Layer 8 of a small transformer language model trained on English Wikipedia (14 layers, counted from 0, width 128).
In attention head 2, each number of a token's query is one row of weights dot the token's vector x. The head spreads its attention over the tokens so far by the softmax of query dot key.

Query weights of the head. A number n stands for (n - 500) times 0.00087.
q0: 529 374 487 493 301 459 447 502 610 454 466 483 495 513 440 585 585 607 597 591 535 449 556 500 442 479 596 484 442 444 384 486 481 520 545 536 486 456 669 401 416 618 451 442 488 464 395 572 436 455 536 562 441 475 719 480 582 560 461 494 416 603 584 495 581 602 472 495 585 418 451 517 559 589 541 529 463 508 555 491 446 443 371 421 444 543 543 481 573 343 624 364 436 664 446 460 363 481 748 427 600 579 371 531 476 536 411 634 371 461 539 641 506 478 461 633 514 456 453 495 502 409 396 598 450 519 599 591
q1: 438 460 491 573 570 636 489 386 441 461 546 475 591 562 616 341 480 425 416 526 363 488 437 366 523 543 454 518 428 442 595 583 529 550 421 541 602 587 425 656 648 405 534 528 469 543 530 498 571 453 408 569 545 535 481 446 560 566 569 500 504 490 647 411 455 482 575 436 625 574 483 424 430 423 555 561 561 580 345 498 711 595 588 472 453 417 541 370 387 671 495 357 446 436 400 551 568 452 423 613 469 523 558 519 590 612 505 392 309 483 436 447 504 550 539 482 398 408 512 559 483 490 683 500 508 572 447 554
q2: 538 334 441 596 606 428 589 554 376 505 351 464 469 473 579 437 447 400 428 522 480 333 393 542 546 325 454 567 414 511 472 497 438 556 343 475 575 500 699 784 590 443 514 500 398 523 514 588 505 580 495 647 450 606 464 678 454 530 445 375 681 704 473 470 550 560 520 469 471 483 452 403 517 601 549 472 400 410 404 513 505 579 688 527 421 537 554 437 442 451 448 490 569 357 519 713 546 519 342 489 399 500 481 525 620 558 286 530 488 473 531 320 467 619 688 625 559 421 536 460 494 532 437 538 482 432 590 389
q3: 466 576 435 550 494 504 605 430 433 584 521 452 571 430 528 446 442 500 476 405 471 454 369 417 590 500 454 477 513 394 541 480 552 604 458 431 554 492 416 632 513 514 521 522 539 470 490 422 527 463 467 548 509 562 493 503 430 533 534 562 469 517 453 511 505 468 626 425 546 570 535 427 441 525 457 490 527 451 574 557 543 412 564 527 571 498 498 344 447 509 443 574 554 485 490 494 605 597 368 605 436 451 532 538 515 679 549 590 671 498 539 551 534 479 418 551 576 497 529 467 423 488 548 492 393 556 475 447
q4: 515 434 507 414 413 402 507 516 596 451 384 352 457 380 392 579 551 439 524 623 670 448 341 508 514 500 516 691 308 450 318 386 441 362 450 529 540 412 433 545 435 421 560 554 541 388 479 377 507 535 493 320 596 395 530 486 662 514 594 477 467 668 515 480 643 481 517 423 475 358 380 589 754 492 490 476 430 500 420 575 467 702 516 560 425 595 531 458 532 562 469 512 568 458 516 398 538 391 425 515 571 465 546 575 431 514 436 407 414 372 582 549 603 582 456 623 553 516 513 500 497 450 532 479 483 493 363 438
q5: 369 469 388 478 556 343 558 518 572 479 436 510 398 435 426 468 561 627 634 431 513 633 515 505 457 410 423 477 514 462 498 450 488 406 555 578 481 638 538 445 443 425 605 354 543 548 311 570 474 615 473 401 625 545 448 292 681 478 470 480 431 459 578 485 604 518 442 603 392 357 480 623 552 497 493 430 483 444 660 383 577 510 283 480 476 480 495 316 560 432 473 522 480 535 570 386 554 464 493 596 719 559 585 530 498 450 466 471 547 604 382 488 496 534 414 486 462 449 575 419 542 426 456 612 594 434 473 507
q6: 603 632 605 722 500 624 571 746 500 644 626 492 450 693 396 428 600 497 524 446 449 706 519 374 486 500 490 479 610 676 591 533 537 465 254 510 482 620 454 450 583 589 405 539 460 562 570 436 557 529 572 577 467 485 500 373 389 456 425 513 656 603 581 618 392 449 408 138 333 351 699 451 393 489 514 594 238 407 577 583 587 427 385 480 414 497 390 357 330 504 463 110 605 360 639 455 453 500 540 482 721 593 696 858 372 479 467 508 521 493 489 429 455 422 385 497 340 625 610 420 750 484 769 805 476 520 365 360
q7: 413 336 387 507 592 470 468 503 575 617 440 685 625 539 589 624 522 623 368 455 536 457 397 793 533 612 573 591 534 685 360 396 560 689 658 334 427 450 482 297 651 574 338 419 392 539 478 344 507 490 451 420 403 627 622 350 557 510 564 484 229 356 644 468 581 302 584 565 500 500 541 746 409 478 490 457 336 500 573 307 640 639 534 481 442 401 248 589 567 439 646 589 593 604 611 402 663 232 270 666 575 561 496 493 622 569 687 435 449 312 587 521 488 423 383 583 538 735 377 490 403 412 333 708 457 563 561 510
q8: 392 439 570 661 424 646 553 381 445 413 617 361 397 570 511 473 681 565 660 586 360 445 382 406 510 283 441 309 545 390 473 643 630 592 415 476 697 507 485 695 443 577 407 286 345 327 409 630 222 553 734 291 379 429 332 399 372 507 541 629 667 583 616 413 378 377 324 571 582 546 663 489 668 752 538 437 465 292 451 511 530 409 488 633 560 437 337 447 194 458 529 271 667 578 522 653 427 572 401 539 539 454 500 397 684 476 496 615 647 780 433 441 471 456 445 558 518 533 564 329 597 354 350 685 580 503 662 433
q9: 685 485 477 595 298 446 375 410 405 500 597 538 412 506 503 451 590 427 640 514 569 421 450 347 349 583 441 610 491 557 538 402 457 518 538 444 436 547 448 753 561 488 694 405 227 613 474 500 476 576 451 580 585 478 551 411 537 569 462 550 662 540 385 472 514 856 537 289 576 649 520 382 510 407 622 614 639 351 584 558 497 419 557 408 618 548 549 422 304 479 531 329 630 595 535 521 493 534 642 561 434 428 670 581 528 442 612 517 441 379 331 296 413 506 627 699 488 528 388 527 440 436 710 626 329 486 431 576
q10: 454 445 473 483 376 716 663 399 768 622 367 482 353 699 380 346 487 556 652 280 563 375 491 250 656 606 357 252 721 604 436 458 504 384 663 797 538 603 487 869 421 557 378 286 597 504 607 348 504 663 611 530 676 776 402 698 355 617 556 580 543 487 675 487 549 491 238 285 416 491 561 290 331 443 557 639 546 510 447 392 820 500 208 492 690 369 436 479 208 353 457 339 730 617 465 632 504 804 346 571 841 447 610 470 496 583 440 696 648 562 548 586 515 534 568 339 454 683 443 462 561 412 531 595 556 354 341 309
q11: 409 504 616 483 552 458 480 587 278 400 654 464 509 288 302 496 527 640 280 975 496 332 451 671 729 239 520 404 374 636 661 375 609 389 431 257 836 460 686 491 619 391 245 587 491 431 473 685 596 543 602 552 470 199 765 399 535 508 349 492 432 422 378 609 303 468 514 792 564 519 476 621 298 477 546 718 589 620 432 444 445 455 734 437 593 654 296 551 603 483 296 398 665 598 349 515 707 513 513 727 687 420 522 386 561 398 496 151 382 334 388 531 515 557 355 376 367 348 689 496 634 481 394 638 308 642 668 840
q12: 592 273 452 417 661 411 625 448 367 581 569 430 371 527 602 520 489 482 510 495 485 497 411 452 602 424 530 573 487 471 404 430 467 546 324 657 519 668 574 570 468 484 464 397 316 492 514 518 521 535 503 500 508 458 489 619 574 703 503 471 620 758 497 527 440 439 409 421 707 567 581 559 409 508 469 425 513 531 503 425 473 599 614 388 471 428 514 519 472 623 530 498 553 305 550 573 633 673 385 564 369 655 544 668 535 609 404 494 638 559 452 456 533 525 652 613 573 510 590 532 534 476 356 619 335 527 514 434
q13: 537 455 502 481 535 668 463 358 552 500 551 589 562 539 408 560 592 485 502 397 604 604 604 389 662 449 610 513 472 497 610 585 355 391 485 477 519 533 517 481 484 484 478 412 436 518 601 461 528 421 508 417 519 417 495 505 505 532 577 474 268 342 629 344 588 486 512 617 519 489 558 627 526 366 301 563 385 475 570 453 576 396 436 408 398 537 546 503 645 479 604 427 363 494 442 375 400 505 458 569 676 490 489 478 396 545 662 429 204 512 414 546 472 381 312 358 250 552 553 492 503 643 509 503 610 495 440 555
q14: 608 602 701 432 476 492 442 421 551 664 649 478 494 587 521 557 563 380 357 550 515 489 607 598 532 608 660 520 424 533 573 458 453 560 522 403 563 492 396 549 552 340 413 506 550 443 671 602 528 272 564 335 677 535 373 397 455 607 597 589 500 413 355 479 505 534 557 467 505 626 469 451 514 500 305 487 536 554 519 466 399 478 452 509 595 442 476 541 500 406 412 552 567 570 328 477 391 579 515 531 537 347 463 505 416 475 667 503 550 500 511 404 581 386 514 480 482 720 579 552 595 617 553 449 584 438 529 567
q15: 440 510 326 457 568 442 364 433 634 577 537 409 574 413 630 350 452 410 422 473 480 661 416 390 409 519 628 528 523 536 530 502 568 394 393 532 378 480 437 540 433 373 630 628 529 486 576 465 442 498 564 507 548 422 502 507 414 572 445 617 455 490 683 427 584 391 500 548 490 622 467 528 495 442 453 686 464 355 485 371 511 394 589 561 441 588 519 450 519 577 579 463 463 296 527 422 523 365 381 505 568 509 510 466 546 518 588 580 560 447 380 512 553 554 542 484 411 426 535 531 530 550 611 428 586 529 372 348
q16: 320 432 437 579 530 472 381 333 566 559 622 570 407 465 596 285 552 472 606 540 470 479 344 372 453 538 333 412 500 642 621 433 414 394 525 483 439 578 451 381 581 534 515 460 565 613 581 434 690 643 431 391 360 463 657 627 527 372 563 529 642 506 521 574 405 538 577 231 506 405 500 463 583 365 537 479 445 476 469 686 422 562 478 314 537 546 562 434 583 608 482 299 322 464 564 763 444 538 517 485 459 632 488 446 476 450 515 487 490 301 616 434 674 684 484 405 561 497 561 538 488 574 616 633 549 503 467 451
q17: 454 522 472 551 486 410 586 515 508 511 528 560 365 531 476 407 475 382 452 518 338 472 431 457 541 440 456 477 460 440 542 476 540 538 498 468 476 455 535 694 563 496 473 519 546 597 420 456 546 512 420 516 480 603 438 496 526 467 375 537 551 518 544 626 592 511 576 405 384 645 401 519 601 631 565 422 525 468 536 506 478 619 586 507 469 431 500 514 500 477 429 543 584 410 433 642 678 566 406 545 476 432 516 530 514 468 562 559 437 533 420 468 535 470 564 421 510 461 430 510 410 533 449 498 438 498 644 436
q18: 458 392 485 623 431 509 506 608 430 425 477 367 718 611 473 558 572 291 627 488 518 453 570 263 639 739 312 421 623 628 584 519 329 410 580 457 549 623 534 327 580 351 483 541 464 564 548 411 484 646 494 542 390 588 627 635 606 388 537 459 603 562 457 658 410 587 496 520 406 451 352 530 376 507 522 695 343 538 490 465 518 723 412 246 391 610 543 462 474 462 353 657 278 503 540 646 347 631 342 549 563 373 536 630 438 509 464 666 537 506 520 293 520 513 383 469 558 545 473 645 426 611 549 453 609 414 323 208
q19: 477 411 734 631 555 639 500 511 456 459 657 585 245 557 236 653 614 470 414 678 655 496 560 440 493 699 557 421 594 611 526 573 609 596 364 319 616 397 337 488 362 553 376 525 504 467 336 345 421 658 591 714 377 500 704 609 500 583 504 510 547 578 496 543 358 205 377 666 508 408 521 552 361 249 590 696 550 236 345 550 358 533 475 658 390 511 324 291 588 146 456 624 736 392 300 630 488 349 366 639 471 458 551 749 496 686 343 354 307 575 536 417 709 488 307 714 554 532 577 442 335 275 512 408 388 412 571 527
q20: 490 479 630 459 542 560 588 651 458 662 695 439 551 541 451 600 572 533 617 525 459 458 423 564 532 276 513 427 510 709 399 595 341 536 484 445 766 535 450 336 372 470 518 609 305 671 659 480 526 541 487 414 561 287 350 176 660 427 437 580 636 314 369 507 433 254 440 475 422 471 528 607 679 496 470 451 251 583 529 558 453 604 515 224 450 538 345 403 387 364 577 631 570 408 634 565 434 565 578 527 585 413 400 591 620 513 531 576 531 782 660 630 364 351 426 549 500 544 468 585 319 582 573 377 340 381 388 466
q21: 402 557 416 567 585 650 419 345 555 390 449 472 657 422 661 310 373 584 437 580 716 486 742 602 513 632 759 565 549 600 397 423 350 535 596 487 473 479 603 486 477 264 612 357 389 548 500 333 630 460 316 385 510 595 313 614 555 516 434 518 334 558 435 497 578 572 334 423 413 424 420 542 504 493 592 430 540 270 514 553 599 507 347 543 497 620 822 371 538 490 552 684 351 483 479 383 676 551 557 309 569 638 483 414 260 449 439 608 320 537 563 438 619 534 701 291 477 397 486 293 528 507 399 451 519 466 455 616
q22: 653 414 494 442 621 589 539 503 588 312 540 742 513 412 593 552 497 640 523 570 557 290 390 713 381 282 517 597 657 470 485 476 595 386 558 547 540 509 494 586 467 310 345 357 503 494 442 509 400 697 336 521 609 576 524 268 525 540 563 566 542 555 386 426 380 385 437 551 497 595 389 427 417 414 491 387 545 369 397 313 517 320 424 494 374 475 445 509 490 521 575 597 745 547 503 623 539 653 470 524 500 482 509 606 509 578 342 392 573 483 462 503 584 435 695 279 603 579 538 424 386 400 435 506 571 377 578 723
q23: 622 527 496 410 627 458 391 514 439 500 432 361 350 692 572 729 488 575 325 446 471 307 399 614 663 682 389 508 443 315 357 527 690 571 533 728 426 564 368 516 655 546 390 396 669 326 674 332 280 340 729 500 687 394 481 515 528 598 787 585 606 464 829 737 514 399 295 790 512 610 568 577 261 512 751 338 627 708 430 523 583 397 602 507 415 360 492 708 313 435 363 639 597 350 342 500 617 418 496 547 466 592 745 644 453 611 397 483 442 507 476 701 375 369 313 433 406 660 296 547 524 315 379 375 557 400 516 631
q24: 547 510 519 490 272 432 388 596 386 532 657 556 297 450 421 453 493 458 435 392 566 407 442 441 602 497 595 636 454 728 359 520 541 458 408 653 527 411 588 623 503 591 434 496 601 405 543 474 662 533 484 419 743 601 520 563 585 500 465 379 469 652 466 497 740 583 335 594 557 489 509 538 478 546 510 337 589 419 390 470 346 546 566 539 533 632 537 526 294 735 349 524 459 614 358 459 299 456 427 580 601 304 266 869 167 547 663 496 386 392 524 600 370 324 482 567 279 494 507 583 629 603 461 559 563 518 514 328
q25: 538 441 462 418 426 559 527 632 545 500 524 363 649 568 467 533 577 399 600 329 437 437 545 485 558 462 575 418 534 535 461 480 580 533 630 584 293 491 515 363 327 423 349 689 471 500 580 483 579 561 630 462 282 503 480 610 616 459 274 629 424 424 467 671 547 654 465 396 474 516 450 506 420 506 449 464 494 568 614 341 430 604 380 437 586 460 344 348 533 506 557 654 383 578 843 382 550 477 555 468 427 637 491 464 585 583 408 390 493 401 594 365 474 414 446 455 453 744 454 596 312 631 463 599 416 503 461 457
q26: 665 535 765 415 346 254 365 544 350 463 410 424 493 518 516 494 450 485 559 416 565 623 516 596 308 500 454 638 472 578 503 298 468 440 503 566 554 438 730 467 444 559 507 527 570 392 567 608 592 380 506 624 648 510 392 458 323 391 350 497 476 347 577 561 665 622 666 477 525 466 595 234 400 603 466 281 765 427 573 437 494 437 383 385 435 506 382 525 511 466 575 552 686 480 539 472 534 471 653 336 404 410 628 364 560 345 455 461 701 613 530 399 483 484 431 684 576 494 312 481 533 559 524 428 415 529 701 547
q27: 352 423 399 339 493 606 633 442 623 571 539 504 448 406 486 288 467 456 376 448 438 450 504 485 513 390 526 340 442 559 581 598 578 379 543 624 679 701 581 724 448 592 398 504 479 517 552 575 439 594 576 479 549 654 247 530 443 549 286 509 431 744 418 312 516 557 458 471 507 319 573 489 320 360 613 591 275 565 437 250 619 607 435 490 531 587 433 379 476 667 532 439 525 420 844 587 575 859 438 528 572 575 539 382 465 540 422 325 580 406 500 687 385 596 241 540 518 409 709 374 704 677 459 735 285 542 486 410
q28: 454 646 439 526 446 487 564 707 640 545 597 590 437 690 604 307 455 554 604 455 451 517 425 569 679 700 464 436 381 480 411 424 550 670 531 676 362 365 472 510 595 577 418 226 507 637 559 471 487 454 444 467 421 631 394 621 507 383 616 598 485 640 590 640 429 390 543 379 349 543 710 363 320 413 603 555 672 607 462 314 485 430 475 533 471 291 407 607 331 291 537 452 486 719 538 626 475 546 415 641 632 542 547 500 732 531 554 577 500 722 421 686 506 406 471 494 381 457 390 513 294 399 500 320 515 560 470 673
q29: 610 421 526 579 434 647 459 579 259 573 287 464 628 328 616 455 677 444 369 591 734 426 683 611 467 403 443 557 547 635 605 490 580 605 503 484 521 542 684 633 239 333 279 668 190 643 456 604 610 524 494 407 510 414 507 529 486 510 263 407 433 542 636 396 611 636 496 461 445 456 697 393 418 313 577 677 747 576 536 347 491 366 582 319 608 440 379 483 649 503 521 650 433 496 571 550 603 497 622 415 519 369 625 377 435 555 556 553 539 367 342 352 688 531 440 651 510 459 496 445 525 564 393 702 504 462 648 527
q30: 602 525 393 420 494 556 345 325 639 484 693 491 567 584 632 373 569 653 518 487 587 548 602 434 610 614 407 455 420 405 347 560 419 353 453 618 511 633 570 552 337 428 409 386 519 425 579 436 519 459 495 448 442 592 535 469 576 421 656 490 451 284 676 381 342 485 620 440 533 473 427 511 608 578 444 432 405 510 552 413 588 396 354 400 497 563 547 489 650 438 494 472 435 526 528 654 294 519 470 527 646 489 506 452 439 601 525 726 481 609 626 562 483 572 506 508 492 413 402 410 569 503 426 679 396 540 618 595
q31: 376 503 587 557 570 268 352 503 491 579 663 525 593 645 534 352 529 436 584 622 570 643 528 352 572 582 530 532 518 464 419 503 329 552 609 293 557 568 376 383 506 521 569 468 648 489 545 639 474 581 463 606 308 544 447 313 531 337 516 710 416 476 705 561 573 481 592 402 355 448 582 440 589 377 318 547 595 538 592 497 486 656 464 667 512 536 537 512 703 330 534 591 481 472 572 639 519 600 551 422 425 494 353 414 594 480 791 480 603 508 393 351 457 445 290 437 512 637 421 578 519 460 487 413 473 508 410 420

Each question shows a short text with each token's key, already scaled and adjusted for position as the last token sees it. A number n stands for (n - 500) times 0.0021.

Then comes the last token's vector x. A number n stands for (n - 500) times 0.014.

0 " Ann": 378 545 255 677 431 261 508 489 510 447 446 533 434 601 658 705 560 421 540 530 429 483 558 554 483 497 469 504 580 449 639 410
1 "en": 574 478 499 455 430 373 462 487 503 559 446 505 422 515 542 521 524 434 493 515 493 521 550 555 550 442 581 468 542 453 665 444
2 "k": 629 375 436 443 544 264 530 473 526 528 507 523 511 523 513 498 503 483 501 491 451 489 547 515 507 499 475 436 604 512 663 459
3 "ov": 585 380 521 501 642 290 504 480 538 473 492 522 549 601 480 537 499 461 446 478 468 542 448 557 478 477 543 452 544 566 536 496
4 ",": 558 373 474 372 551 272 520 506 496 485 531 506 563 463 440 650 520 468 540 484 495 461 532 512 463 436 479 485 490 519 527 461
x: 488 678 470 663 345 367 381 450 531 581 447 567 388 523 528 487 577 467 530 546 661 490 396 415 478 561 461 577 626 679 601 613 456 504 444 554 583 289 549 453 538 534 600 423 482 375 553 512 375 395 513 252 586 349 466 470 315 598 568 610 502 493 479 578 463 399 584 743 560 378 527 444 358 292 556 807 538 445 536 467 549 305 549 586 433 521 409 643 488 461 571 477 353 659 583 519 395 526 571 533 466 442 396 509 470 479 525 529 448 527 550 607 602 540 633 403 506 550 560 462 437 766 515 370 345 575 554 509
To which token does the last token give the most attention? 0 " Ann"

0 " Sh": 380 552 238 502 551 245 543 404 477 457 533 536 468 667 604 579 501 483 481 522 497 469 512 540 481 512 438 514 533 452 505 457
1 "ap": 404 498 353 453 548 308 500 467 463 497 517 535 453 676 555 546 492 471 484 501 480 513 500 541 484 562 522 509 428 466 571 446
2 "or": 495 460 438 530 526 400 476 434 451 591 587 512 486 527 495 521 480 550 470 542 590 470 447 481 483 508 513 486 412 485 546 551
3 "in": 499 465 543 506 559 370 475 476 495 519 542 496 486 425 525 395 452 619 553 511 527 464 449 468 476 483 430 480 549 539 511 497
4 "'": 557 374 405 331 529 346 497 521 496 493 508 516 563 449 501 518 520 509 559 487 404 479 540 529 488 516 420 494 489 526 509 521
x: 448 513 566 613 529 521 325 457 550 500 472 600 518 274 523 499 551 408 512 487 481 432 459 583 520 553 460 670 626 481 551 686 593 395 503 378 617 325 341 438 547 611 672 556 703 423 461 594 496 493 586 356 655 361 701 565 360 655 465 521 509 554 441 358 545 395 446 629 680 536 547 381 313 262 471 615 572 504 438 388 430 367 526 571 631 575 512 647 558 554 524 588 351 482 573 490 324 507 508 558 659 462 298 440 421 454 680 421 450 558 516 396 502 588 465 485 585 532 504 445 440 666 521 330 476 411 351 574
To which token does the last token give the most attention? 0 " Sh"

0 ",": 399 496 379 520 542 211 510 446 496 493 508 501 456 674 521 683 523 500 506 488 497 464 521 536 474 475 467 478 514 478 509 457
1 " when": 394 524 318 475 523 212 502 438 526 468 504 515 430 655 570 706 530 446 526 491 491 504 515 511 478 492 474 488 479 436 485 446
2 " his": 541 444 282 452 504 248 476 470 503 486 514 503 383 630 591 696 568 407 531 486 476 493 527 511 451 506 478 530 486 456 562 444
3 " mother": 550 436 229 407 481 229 516 474 493 494 456 503 394 671 616 771 482 360 572 511 471 543 548 504 461 488 485 577 458 381 525 444
4 " was": 629 381 257 466 511 302 519 461 493 496 500 511 541 506 554 701 548 354 543 501 492 497 531 500 473 479 460 540 496 411 487 440
x: 457 546 562 616 466 446 469 592 482 514 547 568 427 562 444 503 574 597 504 475 562 482 555 408 440 466 531 594 750 552 510 647 501 302 540 564 672 292 484 452 436 561 599 406 487 469 506 524 368 347 514 409 394 393 473 504 438 783 629 651 602 576 379 450 456 381 385 626 513 475 537 525 267 295 671 575 490 481 430 479 570 531 584 421 489 650 300 489 452 472 598 561 332 527 355 374 549 520 655 488 489 263 283 335 519 293 479 589 631 466 628 607 540 664 648 497 633 603 664 414 449 734 315 575 345 503 555 442
Which token does the last token look at most, and with what share of its attention? 4 " was", with about 40%

0 " in": 421 532 293 477 522 276 502 466 478 427 490 514 499 674 584 643 516 482 508 495 481 511 500 532 478 505 470 487 512 482 507 426
1 "sp": 413 406 408 523 539 269 480 512 506 453 485 502 408 543 566 510 515 514 519 479 433 469 474 522 514 515 488 502 501 518 524 410
2 "ir": 493 523 442 451 532 358 435 521 501 554 527 536 483 605 496 548 578 424 470 510 502 529 462 548 484 546 543 510 409 499 592 506
3 "ation": 548 418 477 446 524 312 479 507 515 484 502 482 499 469 573 528 517 476 525 480 472 456 526 534 520 522 451 464 487 546 476 467
4 " from": 542 424 392 418 542 325 478 440 484 522 524 516 528 537 502 639 546 447 502 482 502 502 543 523 474 511 488 483 475 484 522 470
x: 487 510 462 523 372 468 382 548 536 531 592 477 465 485 572 315 569 504 519 535 566 371 504 335 436 512 496 530 785 718 379 639 589 527 405 571 684 413 455 304 628 295 567 462 482 515 482 635 404 389 408 361 397 405 536 402 230 675 683 626 401 414 510 483 480 415 382 681 576 502 501 349 396 342 478 677 527 468 491 447 569 287 578 362 444 473 378 574 500 589 669 516 507 590 598 416 673 536 544 412 567 399 148 502 618 414 541 469 514 565 687 506 466 572 694 475 572 616 688 502 514 744 374 433 452 514 573 458
To which token does the last token give the most attention? 0 " in"

0 " the": 369 552 302 480 482 223 522 437 511 485 528 500 483 664 605 726 550 455 535 492 486 512 556 501 469 492 464 528 436 441 533 470
1 " real": 324 533 217 559 419 143 492 463 501 402 471 486 455 666 616 724 583 423 600 505 487 474 521 487 506 504 441 593 465 371 453 416
2 " c": 594 486 159 477 473 248 553 524 469 391 486 498 395 546 625 641 600 477 559 475 449 454 501 517 512 479 407 526 478 472 491 351
3 "ell": 579 546 335 448 448 319 520 523 482 459 492 523 436 615 537 668 577 373 491 508 467 501 501 518 438 518 555 539 433 435 593 553
4 "o": 553 503 482 498 508 336 537 501 474 518 490 479 502 566 548 451 534 566 510 481 451 536 536 585 442 522 508 480 433 556 511 558
x: 547 664 499 389 476 372 451 535 401 536 543 464 383 446 506 439 485 470 537 478 524 459 435 586 522 577 520 643 583 775 544 512 620 446 442 569 337 384 388 260 372 695 563 583 516 508 537 568 290 588 388 407 577 432 678 493 280 606 485 571 511 528 429 384 471 498 338 581 582 522 645 609 509 346 685 537 513 683 388 389 570 485 538 477 567 488 493 487 505 552 625 446 459 477 693 508 383 549 602 296 670 413 397 445 480 574 740 507 586 615 407 554 459 567 511 503 480 489 579 467 458 591 287 409 554 315 478 590
To which token does the last token give the most attention? 2 " c"

0 "9": 501 471 339 445 469 190 516 459 488 484 484 481 509 771 544 538 470 571 556 533 457 470 490 540 479 493 415 520 520 486 468 434
1 "4": 499 415 310 429 483 210 508 482 501 463 494 500 555 755 534 491 497 549 572 526 451 487 514 522 447 539 411 520 540 483 498 406
2 "7": 505 343 411 467 440 226 510 452 479 428 505 507 504 661 544 492 480 469 514 499 449 493 512 526 467 509 398 448 582 513 469 438
3 " Sh": 646 339 90 426 578 122 518 430 491 503 558 539 478 562 561 690 589 435 511 504 467 404 517 534 484 500 464 546 547 438 523 475
4 "ap": 633 349 293 433 548 299 507 476 461 494 507 543 532 542 510 541 507 451 494 493 454 507 499 550 483 584 538 519 419 456 580 438
x: 532 473 477 388 541 477 303 500 462 523 594 315 485 325 644 361 631 543 592 444 417 352 682 394 354 663 476 668 388 456 437 327 517 393 409 471 476 255 642 416 499 595 588 672 555 492 395 493 551 485 591 317 478 431 567 522 393 675 404 589 464 692 413 439 575 543 364 643 562 343 629 508 463 454 633 340 522 542 547 541 557 348 426 340 630 556 455 687 425 664 588 436 534 585 669 517 493 501 631 328 622 618 437 397 391 476 597 627 591 419 476 462 518 398 492 407 659 687 548 530 473 579 364 524 510 476 576 565
To which token does the last token give the most attention? 4 "ap"

0 " K": 371 661 136 527 513 153 553 419 487 438 517 536 411 802 594 685 488 475 467 513 514 455 515 519 446 503 435 449 562 491 510 413
1 "any": 397 496 341 514 604 347 538 464 508 478 494 515 408 724 498 685 548 453 434 510 538 526 468 510 479 515 544 436 502 581 537 495
2 "e": 618 517 518 562 548 316 516 426 524 530 487 490 479 633 480 511 358 549 511 512 569 480 495 489 490 500 488 427 552 516 509 474
3 " West": 579 230 151 473 517 243 526 462 474 534 523 528 518 696 506 672 455 517 532 490 551 437 524 498 374 459 394 530 541 460 514 451
4 ".": 564 274 365 370 556 245 533 468 487 506 524 526 515 556 494 682 487 418 512 494 466 501 503 518 464 516 527 503 474 507 539 503
x: 507 562 478 737 372 450 359 526 573 433 454 442 523 491 603 464 492 534 473 612 513 372 534 480 450 531 489 609 614 659 524 590 542 488 454 592 639 211 440 452 584 543 804 498 576 472 307 482 365 395 506 373 615 343 564 469 347 519 579 441 548 650 533 458 404 326 314 644 363 428 486 423 540 246 467 724 532 515 521 546 569 451 598 445 506 512 491 548 533 567 637 444 540 670 534 544 558 451 682 522 483 541 334 429 404 405 500 365 486 442 597 592 536 369 566 336 593 479 618 501 478 747 525 474 301 560 615 388
Which token does the last token look at most, and with what share of its attention? 0 " K", with about 40%

0 "as": 413 560 435 487 433 273 499 479 500 543 511 522 458 560 559 492 430 569 520 532 465 513 522 540 519 528 482 512 471 472 596 481
1 "ters": 536 516 497 476 496 315 474 465 486 534 517 520 433 574 545 599 427 559 517 541 512 521 510 547 511 474 436 519 492 469 547 492
2 " Michael": 548 479 363 527 465 320 502 463 496 561 500 527 422 651 590 748 497 445 499 526 459 455 530 526 480 505 468 467 573 519 524 448
3 " Park": 577 331 270 471 474 354 514 455 567 504 469 523 483 696 554 657 508 469 498 543 484 494 535 516 477 502 458 473 578 521 567 464
4 "inson": 483 445 493 485 482 349 528 407 493 462 518 494 541 626 529 561 427 472 449 531 510 432 545 503 454 522 432 454 535 535 483 499
x: 499 619 516 485 494 407 487 417 559 441 609 541 497 532 453 447 427 557 667 474 719 444 505 446 447 602 528 643 529 654 292 504 354 294 489 371 519 181 403 155 430 481 648 440 475 523 451 587 330 557 457 394 407 288 569 530 338 547 482 500 543 674 369 363 438 340 370 660 609 602 541 461 328 347 547 755 522 584 604 535 653 352 619 443 566 516 390 489 341 461 669 484 508 481 568 735 265 524 578 540 691 434 319 437 447 551 696 524 677 437 271 528 601 463 519 584 539 521 397 428 579 654 276 444 576 485 621 540
Which two tokens does the last token look at most, in order? 3 " Park", 2 " Michael"

0 "9": 501 475 363 453 474 236 514 465 490 486 486 484 508 731 537 532 474 561 548 528 464 474 491 534 482 494 428 517 517 488 472 444
1 "5": 487 423 351 438 464 247 501 469 499 479 483 495 524 715 537 488 458 565 571 522 462 491 537 521 485 526 442 508 536 462 493 424
2 "6": 501 344 386 480 455 251 486 457 497 469 511 514 542 646 518 521 512 504 513 529 489 503 506 511 457 472 436 480 542 494 476 400
3 " until": 564 366 314 426 533 294 501 463 505 453 516 512 478 614 543 626 520 474 523 502 490 507 503 515 459 517 469 509 484 476 503 447
4 " his": 595 379 303 444 502 292 482 480 495 465 515 506 561 523 533 624 542 398 524 480 476 493 516 513 445 519 474 515 491 472 553 453
x: 485 437 612 496 600 571 373 431 458 608 386 518 547 473 534 495 446 551 604 439 495 316 525 362 602 512 609 581 644 523 610 624 511 321 571 438 832 171 554 367 553 574 687 455 531 559 375 567 424 390 615 471 332 431 514 426 117 596 679 505 518 513 380 225 408 440 378 729 543 421 638 441 356 497 655 580 508 423 536 349 591 397 558 463 468 506 295 768 505 580 596 594 476 469 554 281 637 584 534 499 659 698 101 506 455 379 501 507 436 581 622 463 586 408 624 454 497 650 557 468 396 728 459 418 296 317 472 455
Which token does the last token look at most, and with what share of its attention? 2 "6", with about 30%

0 " on": 409 571 378 483 511 302 528 456 490 437 482 499 499 659 602 655 513 493 511 498 476 507 548 537 456 479 473 502 514 487 489 470
1 " ": 502 465 357 412 491 254 537 441 513 456 484 493 494 652 548 576 519 508 531 482 465 456 493 530 478 508 485 513 502 539 471 473
2 "2": 478 397 376 417 485 247 502 483 499 458 504 496 455 565 499 518 562 543 501 484 512 424 478 515 478 522 446 517 479 510 386 447
3 "3": 557 457 439 395 479 308 503 513 492 413 491 488 473 552 504 487 559 510 535 479 484 423 498 521 441 512 497 469 528 574 373 440
4 " June": 539 311 362 456 489 303 516 484 535 478 517 501 501 562 507 531 498 491 518 504 471 487 517 537 454 541 480 490 528 531 424 446
x: 583 507 523 563 506 521 438 553 510 358 538 611 363 493 659 470 341 518 405 491 442 366 496 422 622 542 780 635 659 720 494 435 231 413 451 453 649 517 372 451 368 517 644 537 352 626 506 434 543 543 219 556 606 291 609 416 228 813 433 614 513 453 471 596 473 269 365 709 553 509 517 432 205 386 637 516 564 764 465 470 656 124 495 560 556 518 622 600 355 572 579 550 358 532 533 455 394 518 670 513 502 398 441 322 523 405 490 542 543 374 486 356 449 219 740 609 559 514 486 508 428 683 372 386 511 565 665 603
To which token does the last token give the most attention? 0 " on"